Layer 8 of a small transformer language model trained on English Wikipedia (16 layers, counted from 0, width 128). Numbers have three digits each and are written without spaces.
A neuron's activation on a vector x is SiLU(gate . x) times (in . x), where the dot is the dot product.

Input weights of the MLP neurons that the questions are about. A number n stands for (n - 500) times 0.00072.
n4 gate: 621705515514486496478334482493493482319731659506571569439673563428463476367543519695648433489468369675631361653394595342590317504299496559678596555591436597708430791472335637347490485690522493433521374298507670433645504474611515397388545610597534576551475424349430218405731518469582493637537618606346514331222757458311390471275678462515526532389458486735500317317489533626474637371445
n6 gate: 358529489539563650301412594679500632382504349439475611786539507461577562351690344580544518504363435595360489537357551401445653392616642592244489620038672504479426680524496660511356443438299613567627420307435601418663482482555405560424317468519395662730471353467381589322479676493567497576550465510576561640515599428636708343434548288365590299533695616554594489343489525429467676511667
n15 gate: 667353372418547596726366666578508418620575243597365328360398554572373682345512812435533701394629552470492745297697387565479707685303587469521666316546679508683471567604480341472534437516361471536555403564576419421581644333414656453492385583675397456691440477512508480517413464401392534466720599614690460840303520500401471333483355403610722338383578666509681755384352460720314618449894
n16 gate: 482419586524329583601330486334694525424461448559514417324507579704627841481670453634407647666714538503435555540362507645497416437445383473591390636529464504690735476447552704507594482609599549525592503344560653554526529578351652561524534637471753294528221490539372548482712552474496510342642599418406538422467661242397691493698402474366616507561402295415475466348515630536614542339581
n18 gate: 523975361500278500600474505573425449379365698632327352733623551571555665649553854861546531495491554423685575319398576463701586626408496732264513436340261514571445487396830215591546538527445564356606524756577590388414528413289830332667540597495512265308559509417601549552323567658435517609554491627644433553519442352436931445283493519596913651472561062418524553563438505415167601495404
n29 gate: 220799688813576474477507598565751370317608328224504664229678469604363611531515276595527614443376339655307371535532363785369609646573348478449537383418640631444542617382596387583549559417492580391401416548456380500512385345412504603653687350539631223402653457534348434720518466511477585429576412423525597413556482409748382462516567413363356555494453383528524383393476293514542555630500
n44 gate: 479479568696470631549435629370328404410446417549507517728524354641687423535293450578649398493554347530500490547608490398542398472561517396362336431409446640428514412610483503465400639629518334417435578327525817500687229373811567296510438354399500570701636344603591617463698614589464448705468623533477625395740253313422539402355614398440489578441513476637494581524628322533621425321532
n49 gate: 504612513564472557508588541342449367512458524500492467553317655310239520290592487525508704640154426554428612732608255351469591549432371545611597376312377378569517688563468319636527543385604674323308522480596471260478957773600621232586460332382507529289390372508496456607263492341470569633383456361658667524604718314479483599242506732309330640469591520308386711549539410562223570685326
n56 gate: 520786452546455457351339788365217492367561367434523438570553311170397372478573476583604481674347528456485573391459614317554500445533725285295477332414496536519548270624841252457595648713571631472538300613465504653603472310552695270543692358504453351429661631556625496479592566452524637446406292522504504637504353554544803524555445455595423623680436369462729531609755323408476466558425
n163 gate: 281736461666476434642394554487242241612431554533295471566561303719483436401582448923236737521399366595362439513716445492382441363254368586552471409552686685632594406492525575517640588403673377456263589289676508607381449652572445345592548627526667300618454397644278710531398554634422520254674516551520575314571496500219470293545278386390270439426745214416571520434434584582675672574580
n176 gate: 504695310627463301701425720605409508600829492370360316236717496530500485617470301270300579446290759395481504631402634473566500604528462635299561343355524516401535383441587395384468358651410399442500428557334454480516354379527825289373452345369513562438750562614601618638447469708432500476778402438407523234606500618484371430578503253371540685453652541566538444462549430496306573278383
n229 gate: 468518453503167684451462300422709664479568420568675528528327450552606413349435536390468254380534433474500479482622451603401472556471441527580421583489471496562307459580455421426676489475730504506408628253396549453585643585379582592497603377594324287553608437479500603122579385652374618265552527424456535595444545600464259546388306467528391435433554254478280463431658539632285515544532
n253 gate: 437597405809447665589392667365351519706759574559507129551382610511714436524273527526628554306622585479288562466322334672380671526456372551577584426427328466672432540489434336366393422567519436542438632331537489511629379358440575627308500619485557504291674373650564689461435625650469486442726464507521706446512740457583500731575523484399385518449568399315437561635597389399625449469757
n255 gate: 605444599453486445500590630376645643607500242395584305280478561482417528605402660586617493504392756514439660633458524661471437615507474266473649363566419553720625728589566395429600201444403181268609252515453337527473618302560519362411411605324434481474426637470626445601485463475569458465353438528446552637709387465542380429290520262605785663659432380551510367474679463674462519313504
n270 gate: 466635269387704533921524421546431775591611521226406392343625504636403592698305504572266305723670513845314610457320566635393399479481660411882455555383664663879649537241340559513539111429386492500406437545470496539417577580508470264404504594564454537416479377458560566552504322642685414426523447465492376734522504280712534542411315609648686496589556431332507480533614638520547432456403
n306 gate: 690375593560507457634443504397638710305563428352315565701525649579551594556705380460219613632613377435525525381462469412494372486590732413334325603572387470482463691604457425536544580573779456545553742914480391474336489716566706270428642465448580543599431407603644539527660482421511282515587657278605471461523468347286485317512410569478417638569458638434480440453519515367359500443445
n313 gate: 445603362546399644431539504511436725471593475471539561532556206464559723679468754456729500412317653586302407269473381540466442576627382602629418355636601571364722592514629408361537295416540478369369464381500656545523619705382526539381516486699475471526569393448454471439664615785635398839631397534636374282354571320400570500589449618529726337389510486373559500611420362432437435355705
n318 gate: 636470504482540496380379289249605607433392418453662496571332508522641522342291430435458559640628632355664408573465402443532477343465574394755249447426341446604439405471633613470469212591416542371342634164702568477678546360374668581451286537395625568398553432515627286591408515596659518307389341496471526547592744631565523591416600575177305489566384280472733474600445364592627500339542
n4 in: 432682507411526453442556401665343307574444567356617591634533451560534536602328458527455540623378412356391420448513351610419333524566463610549617284518489308252420725497550471493632646463562575485513482379549832382393604733717462573463223440427520517507568635720523400440527631532591541400628410713425631661543467557403531449525452617466458546560627599392244635517582418710507483464582
n6 in: 493617500507379503497360444581529564451579462565476424424503708414613507318558532532493435479524640523537634392401536479557676267484466706329469404253500385358664483346531431623432240381376472525579444580603510518728475405425369480350267664435402636648517424507314466548332556609742336405594620582497291517248435629550734496537377452479656264519655428585597812410288465431493611529532
n15 in: 552357454477563435541305691629635683383681538411425424551668670602538586532355443434465561549614497425655466507552581430397542386465643335637480530536393365476641530622619321563465522576490406466639485555379438361522656469437409672383371888578435359451462786496366731370209720582600519456430415464626301614709554540475525521238460424524468581437433584632618513278409576484461536543556
n16 in: 437535428381409382385456437412629649601758490296356625541382711565514273551544615624347568662429626549476462335467595712354651490741356348573342616536551410462436456630600717353419427440355624528360466445400601457691475577394581585601664688514542587581451576521595531419380736470414621438535654438466552514696452581571521627474609482436641664572403531463641646773529507451464539573197
n18 in: 666636443656648314519464425530404378307627429520518515656544331592492797589464619693496573470438481359493353312275504413612624463607485580403393482516345777589466653450633391489528692474530693213654350463423597612433607492572375350567620646508388556436702688599590533614331467564515391645593460493637626221436357374523580587536491398527644808417547222210379525441500324577412513414658
n29 in: 500604657484686559510435600510582507447633497506500345451594302428396341476555490547541718621497500475620438353547609554366547673433526409372503506327610387359347597519533494420398584553376507435536562530422513442647435379615588523586509425345596254268556348328494474633555354657466381510334458475769589419751549472727557413596440490348621575309449568521509536651448563681514631765255
n44 in: 376352592458388592387549653591418328609688510438317500796581517720651640509578486446476448517700440506445181674447556581605517530607507446517569547517569527293439425586621591550457632353483597374344450441384782500322361647574507412679409503418409566483533440503490497274562632500548488636383572541427434622620294507608493564621598416379466503297577610451321597428611470519551375542450
n49 in: 376493482590474514640417431625620371418398534530490469649553567463341546425470348528399460514477805413587708690571436604544562500393480561596476373546309430358448366330250651424608324613455632536433634398531582342457777421497559637630311617539407623455401263472450237539403667342429548579434463667424425380496601442549441497405545698341401755469668584318485490696392593597451518504638
n56 in: 482536317351493581332403504561610587244544610519412638344410683690558483546566331482413507464611386658517325423403647356402439194608458564407293541426563537366402483497444591676367552371561395582507506447542518463470584734540246340550484503471616343381493375250379560403371429392460450455563546668733315448625675248591569356431436399504622395647507486644413590433272232661610479616640
n163 in: 682533507626455342709514478485411280313615539670504539614770363511434386550373671558507592303546388429482394548354483683546362266447429559429379490722377515675570546514596588362329337703464467497641690421458500715310289580518592496446561437474500374445277486361517638386557618333396436709340589486639349717646440355151463507473525599310575507508375574377377409379424565320592519606518
n176 in: 554446511558429640578593298446380471644733549506424609742569500444658392542434467425486268603596713533717618547470391260579553542386486606426437678618628292570345369392329377407536626546607654463659689423548602704507406496478615472394352524350569348464461517662517437474528606480161447281693583480350511274492570519770285421583500645453559528560623410436436414626374617364388409556546
n229 in: 377493625414690507408510441507371436569605359491568448598564308360330595506603605373513609540395441301532452547395460377618460484400558553548448484723531717555544474500432466450326258487353387561622474686533622602448271517530604323296509622401444684510467619493592500545500487503497181393284406683446425612755432486423607404394572486507534432422494651447574494689376632488702438383639
n253 in: 584503548513487346467306370567462567563449678444510122661362425631430357503416551272632458597490497453532552490316503715537433305372438554334471487386336483314598406554536556413571552530463333535516506599449470388535547574483621597596485646527458533436447465688593542906601592422411596667635526472503691478493520507581520650564534190564472500515589471444452542507542214506500284319583
n255 in: 573653500452655438460455394613554423700598523377652389370366618656463380611410653537587487523414513404673723510324580653480493198518620348521655356654592541695426487497494553510680410470563350456429477578364553774542534510553617651625512648418503346397415606537459497483436552677592596317537342627263441564416497597296437404416590514563497552606465349269479420507621536602564531528500
n270 in: 571575384284344528405442366739307507440558381728500556500606692577536429452411427586615479191466514374716379627566645568632425405416417425577403453419405438437324404554451480372608604578575564596472676490573461500563648415521536552331262479569503694279342333436473663463583693387489702615464566440670433315507618615346407383511662752543332376435463669534674462556433486553431467589703
n306 in: 525493316486372277380665535731196264685637612622638556538592550198482551513569619585665510489503440589473531446583332539437560360380462560592576343500533493399701401681406424390585507362440550410528694587383605464633227383418311363581369610591404475475549477686299337618596584493424351511432441500324594398422624385400447652594642319443321486500415631466601428319518496444504458566674
n313 in: 415592424500277550403421614524230507450365420437579497390549600361527574528608524310592585602399722408604480541348472683589524436528460511542540436724382687251428425590421181510615384372734419438342437490428534607507555507480517487400467398600440503588366439517370361296480714573687374528640464345584563493461642542551541419518558701592455382387374621411750591570729507472469419426598
n318 in: 403527365420548572540655414697469524559415576600542444435494724425353497367516575490389468450510569597580639259466302574398407424610448525590484469517654714755510461547464497417583503593487493488675409674370592592479463380527413587388656287490331401380352513510609477313568480331630410507552503770417480445174523413561523500532361444543527591568595410640399551539684646435300364743590

Each question shows a token from some text and the vector x that enters the MLP there. A number n stands for (n - 500) times 0.0094.

";": 426436470591704360340548500517550466540506674517486424542543513467491506646490515413464523560631465516541607551601675596359422383488565788458403450646569542382454479387508518358374618503514541566461358487495547455403481551575530580631642434588429475422444482637515480439483539564559538506545399518742483393471526471514515319491630489492506324448551638433304495523324472591430406445491
Which neuron lights up most? n16

"as": 430529644540558458356424617687335553274429389519303551498719440512556576512520511404598616658482667410463669536576604443549269367633549518379626494425506412363520528478627578715558505449510488665626543558460411714477617496468429445450557421422374428406533601537476564564376460340601526560670338625344396421536289649567624518686575496650552424495530312718576510593396461439541473435513
The three highest activations, in order: n56, n6, n18

"rm": 496497478556454618437488605439398468406605513532586386561308547591537508327663500385495538367567504413625409490426456716476464523594495590569549521584551439415422600468553451359375441456653426430509682342416532559482485521512461602510487488491540428446570534713351491578445709431552593557554530673463438386462421589546448633571674428553616439263447637630492458389694358469356261423545
Which neuron lights up most? n253

" |": 534432516515538516367512431570429454539574547488647497607508447511515590693569536433401463588523501466447626517566560571320439520550460782434606350530341577482591457406453565553506452501535422532517291561482560483409390615547455450586574471475458366547378637461426410486450539511581397481413491392495562427396438612557358488532657521691534375495504601492265447588504586413546432452491
Which neuron lights up most? n313

"\n": 669502569520540420368550413572581364538411465493356392404485527481492453686438532511561493591462321492614630443481592651614387450402459685563385557740584539386402673432442427528468468491626521493544448535546522450429585410595493555498662556609533452495649605495378421494588531569664365488461342539316494608407470467424489376479815501481492468452597155582490472540414551422538524558469
Which two neurons fire most, strongest first? n4, n18

" K": 553400643400590398422463512529502557541493509339619467564482558455478579481534524570578452545469604509554466581341550384637497395581488618365571600540434508439500330479461549571419524488491485645531566292395433403375420608596478603617396423584599505514510527307580334530507583460595329503402463550479518553376565495445520357470641469468455552190423427490442504502634504448413513543563
Which neuron fires most, and how strongly? n4, at about 0.12

"he": 352533519502825575494582280461322569475395651484432514695576487706612369388370401239568563353676451498552418493509599377566472589434481559441602633329471480371550628457513447299383476541659523483469604408460363564518632543384492584406413413505379468496709470585499542369554449443420445446463251641551502529547483398697449627442503309549406446373449497433532529507798550433426454593393
Which neuron fires most, and how strongly? n253, at about 1.1

".": 429560438412427492485495497581497517627731527480617419522533478558519565565459471459431585433532491565484767499588589475391516390502625566516500570308585503150616484493447516526475505537290462715347670526515567478360575508525442679415554381530465428534462553531490663596569451627371414501332396623379574391536394483435611548554846515429524334560422569504465432614431571317534473491449
Which neuron lights up most? n18

"–": 451316437494517557553540472576624410423517555598606363574610526704544473362559559454406671553586482635659224696394491568506419436510507561612473435640317419430379468352466569343444387379635414612537412413587635536462392399694520519614707496625451377357375669547604483570648471519531605675464345671557449511485507577453513391306615481532548620470473383402430396390455484368564421534558
Which neuron fires most, and how strongly? n6, at about 0.52

" list": 459587526515487548518401576760424628719625433564426530521278628393450580505707479366365516576446443397376637611439471480525517553538669483468791476434416518204598237317400532517259546481510464484531582496560347596438375439468408454466407479538490427374471400649360435592452629312481478495472509487298454411530373453357444435443719571389410465368612316494489384525535438428617415428613
Which two neurons fire most, strongest first? n176, n253

"vi": 609543598555498557422563458538631417395504416523557415421242511532604350426484513402469648448579426581560426497472410604506520477391573605556407453539747588585617389501382551339333557573542645607590643533432611556589359714542413458452459600615482478529515681587608598482476312366472376550608376525414503682494546451404604485574365470553344469277506539618375483422475430530492439624624
Which neuron fires most, and how strongly? n229, at about 1

"\"": 520618591555579407391509469579534482648436562352632619641285641390592412479567423419521441399363329548539624481409535459368484419546308426516370540596384394575440637479516521546399454519491602603644518516495562557652462432518632565573436293325404509584466542626434514482553495422503669509501461521201506489409551449349402431503783442426538572358475458654406423466373674542598523475520
Which neuron lights up most? n4

"ke": 477521749489338562310584600593612438601430676463609405545406600469533638604587613415498662563512433333535501667518490427573660518510655538651547500358681669685461526512421502524270636579456479427552514561362342174480446454343642521428482539442494525509500586386580451487608533400389509534385561443522541587481411434652477498496510587522500495301691343462577496329519640461654400532477
Which neuron lights up most? n56

"–1": 556348513525671444561476340636418570411513538450594405517579547581524383474627372405499542458542602440656416623498489588492384398548569496645415508632281369511377603310506458368537375469707412587616497348548644573409496472714473531530607482588490568353367486652704566550746399505522515651314372801549393463450404557383649394402660593634534419433514394373442332564321399420556458617512
Which neuron fires most, and how strongly? n4, at about 1.1

" of": 464494525493553475526395493532451572702586457267490435487405454418612496597475503378684503525495541526406515563547459591527335368586598453566426478459462683213468381360351478429351462537473250525475639412480331519651425448573586711622668470604494563449484451472353478513559388429625418431643383342425519492776565541391411803557719440487456341426660564448467606387623457532526387467622
Which neuron lights up most? n253

"|": 488479568456530422502498364557572515588511521580403546410487608490462398666647477415526243481513517406498389442532484524501500577472412826474474545540461489469473394515430577522553509525473550581372323457436496560546475545534442575462662492467482443546437635587398558528357462478532416492441322345394469503625435532458538524433708483526534596369502399479295439464564552485571550500522
The three highest activations, in order: n229, n270, n6

" known": 562450446645500378543485551657632567542166458462584527305339537604478423606606446511484471309631444527588434314452568503384408479455572421514616720469491383475530340365464524488382424490352335409549307614403463493341569437525308512574580507620393453279361497541357639497567563374434558496463631590419485592560566242388442525577685552447318438463352481588599600548488563522654377375530
Which neuron fires most, and how strongly? n176, at about 0.55

"av": 579558512439449485386698443588544410380499516509583406269428421500482400333307398544466523581627592450557392562528471666483661393564422423342448499493376562411478364455471403546609549457672278452522415444425350554547549517480620525550497423574432439228531656564519553596400587269698488628493393511602496450491436268536707434768432643583483652540486517600392348607653270622348541704660
Which neuron fires most, and how strongly? n56, at about 2.7

"ar": 481455534552530576518639555468537485547495521593518309478540522554527397557472374382535541600551615280329432476494517553570562604660398564354519650639329507452606459382535594687374394505335547527584486476610485492337506551348464513564501444370353571535656683522413283539449385493519618533392540522385546558444491447352411558653457273581352392271444564477473564481640278384458593556526
Which neuron lights up most? n270

"st": 411447373443459363434541481498603466363467565590572510451504527418531566578509537643542529474560729389421460535454523642523526510604505546522806578443353669501494558390369380471635499458410484475403419491446472392444548574618558572532496375519467660620437642320529563466607640305541536509454484496386384575497392407560459523485693452748605414274353370492511336370485340360540298478563
The three highest activations, in order: n313, n176, n18

"est": 460438392684481567487559580534404681463429429395509425614712578393431472619451567466570272507672467391635480277509561636488508442597485425349436592426545545603385423357480388466368415452677453434464590512547476638321255566744447622407459594473459603482491551489510346540402738391596584482524351593360410485462367517388362628330535314497601340441313375493543448428431465468398318327376
Which two neurons fire most, strongest first? n255, n44

" (": 487533497498541568559475509469553502550519496482531476447433502523495544691501475405503562429550470586515440577483511463615527621496587588501446496585408501509329323560448500400585550471508550698688251577545490593536542585520538571466658441556309490565582538373372508473395479492343521470376559612506490589533581500500490412637915506502510473322422505426576411672524494545511385473372
Which neuron fires most, and how strongly? n6, at about 0.43

"?": 527367355516499410581395355390414571554526510522519504688307561550615413406512380546343375533548684531587508594598589426452247436457520505403387487554473587440475563413421419417514457421556501567521460690398609491561605443810555737565422552447378466514382513539466582612455331450333637386312413557189541504525471515456579409467671654616528440410551741563406641696473488462596428497617
Which neuron fires most, and how strongly? n18, at about 0.39

" ": 461506482504601503524535450593478527610428579482444481463527543538550546537462478489443454536563484482537230538493569585738490393377585163528572390555469473499546444514511538441548557588559510527447415555475604492469440514595507525492448454540442396515494554449453323489260457560619531439568457600501458451432453485518546372505652514558517464330468488452373528405463514367564453454527
Which neuron lights up most? n4

" St": 578538485465532350450410494493537577526491424443530405428592456517590630375542493491473541483526628513380348426451554553704466472532602644596583560578499741424447574510500549633440622599543631401514561640357604523386557538464336597658443456462456519597433484403606438515561592398316449521341524485381424552562554489488463443389771553518455400310448468516490333500562410400555375576594
Which two neurons fire most, strongest first? n176, n306

"la": 320498694502496518300647446482440548190446574439630609644568466642337459502368492376618483418482433342406477594433471549512536575475535639384364730464390283466510539375496466601321532480540644537315644495468470697541611611560528561488501416611372589569499498381272673352444340507409454541468513608478550659545406565349424654519532487489591422334512391367550612561623444548473438576569
Which neuron lights up most? n229

")": 504407441455579485348502534553512503534500531401551418548491557567554374517551357599432447588602382480489713445706558494281549472397403561496342536407501400549474472532357553491478413500520547623583470513508566556569460629515449729516420496508320547581378496445173469558469583504507618503448572457321468497542507482436396389532785503526411466346475471649419469547543493528367588550637
The three highest activations, in order: n6, n18, n313

"ell": 427554500358597376506539537590383604462570509721521488680475445337513480472558655555486424603616374526546506489559578473589538376539505515550491584468457556560497412477387438293392465591606430386554673414432492362517548431450467454585477551391318421590489347614502436358310528356290602501559420580376553510526603550372378615423710473355446325289508461485417340495544591490483335665578
Which neuron fires most, and how strongly? n229, at about 0.73

"s": 476548514449420321398416442503479520432558583824475503605447488506399437399465402484645532663470484486587472418553525461549341532723433420767489560635527393362535449496432588533493395622638467485606708524517529532286550536537488477569558337548380517387341530449619406539453416436537536521610462533473602543469531479556497543489683465445370496296383477516483536741570615610455388511487
The three highest activations, in order: n49, n318, n6

"ol": 556508509377589585383518589446377599584495418655559506654546542496526633436499718480477490556674499566588492596545383440458408425616674456680568594520641674711439395430205407438430516544425452358362492352566588427667505621564473459494599576455489572797714520541507615404701468478659475471562563539433429451458486534413392407528566650513228464400584549783375427379594587523286397422411
Which neuron fires most, and how strongly? n44, at about 2.5

"1": 574516392512599289296479573445407511535486565582485628565464576521495382494602651408606445558511542427637495545575465468458218402536444438520514446590434509457493405660420399564440397421602512512663552450411693695640475508449495500571573347617540616577504523554517537470383375537418533570337383502480439530502252584347565397474692677611328474285454546408531454400199514520589381586475
Which neuron fires most, and how strongly? n44, at about 0.33

"n": 603517512391545645492686555501478533477484401341333426546477384583357529475446476377506433619318486392487245532495510519496450515521619537519364460542507353577645571460675500626452519408499564549443564447226345532468474631671534448568579518443331430565659558329338559407542523530570505476596484493295411387625622481501574700395529608578550504287481586458524456744333471534527486288628
Which neuron lights up most? n313

"ð": 484575677337476555571540592516381393531521452512662434581458523539554451534507433379485397463730567539455530406366645404573469519338462519408415570732595492437389494430451407513359577428594448485578646384458489568530573687498435452523380405667390448512649601503565516396319390558366518483356444554478543612441442485534662420579507477460494379242505554439447487348590431392324330698466
The three highest activations, in order: n16, n229, n49

"G": 385546548532559364533568360523529481498493450462506450417498562396511660577576477500496417466637431565409554407357645483567633434493470571584432532426560534480645537417594442612204503599607620506622506425492565613471473347680589613620426458394382512522443563312575387631407550346475394521286511530552547577574457620636441490616727503560462538202546430440469499508471527549418522563458
Which neuron lights up most? n29

"==": 549438563313448429532572451513455495802550367442523431520490602528488532662499490372390574606523420608576760383579466549464458349484626515535550537497573279374595519602501492449466468554286466519340446531510441570453478484381521559362571451394572467499510717558330512493470550447491531364485286683288597438599365603450396362602896482459426412520459511632520355473536676310582554446422
The three highest activations, in order: n255, n176, n18

" Group": 358484415264504580379459470523372383570617532653487551613519577406624615541603521457521476493595417420445700476415543550501531450323513430583484609556427463293511477451483587566398532505610413481396460448405531624704551462543570518498483556571442473566347678427595437602345545431590515543445435503660428470532457339328470500371812422564616430246441474483560471493345427604512302539581
Which neuron lights up most? n15

"tin": 614355563261478504531396412604515595454483419447502492533501297534791496436417509431383412640602514432525571348541411745532526580491591532500326392494587484361569318484184689426612583527433589337588527410416575532472526349452468572605411449493403385573455358635582425444643490475664613412584442540475481446448674523367569363446682352587246446425460358271517505622645443613623392577561
Which neuron fires most, and how strongly? n318, at about 1.7

" that": 509440542495399468466567499504488311489533552448510515477512724529438506589404510502486453491504657503614704425351629609307438632492652407572487540382529493441549465373309606537443550541369560698422545602318557646727432553403419728458629455584529465532529496414534712535443501339622457481390437430425477347389459472566613487585630291424562405361469455370523547577375416462423429454454
Which neuron fires most, and how strongly? n16, at about 0.52

"other": 535582399525437436478528475577522436504510307423626543694669654581545301469451504459444431556592611288484421527455631507485460426467719492396433658395542605663591780425710324340459494520539539438629524620395483398413501493578492512710531643381314555414552593287460635584248564473499511442425407356486526474507466685386457494525647479579453497400506531485660304506493723479541536497510
Which neuron lights up most? n18

" —": 419495603499517344473336480476504592504601673356428535379367567396480546435495506553366603391426383404570562564484590358462293535583414691346524504629602348312654521442363576608505447625612492529633467536449501587518600352619520579436612458599395558597609726522418456629526465444658547469580449520332430587561290618388553471485605475470631602344528481569378354569380336515586558642459
Which neuron lights up most? n4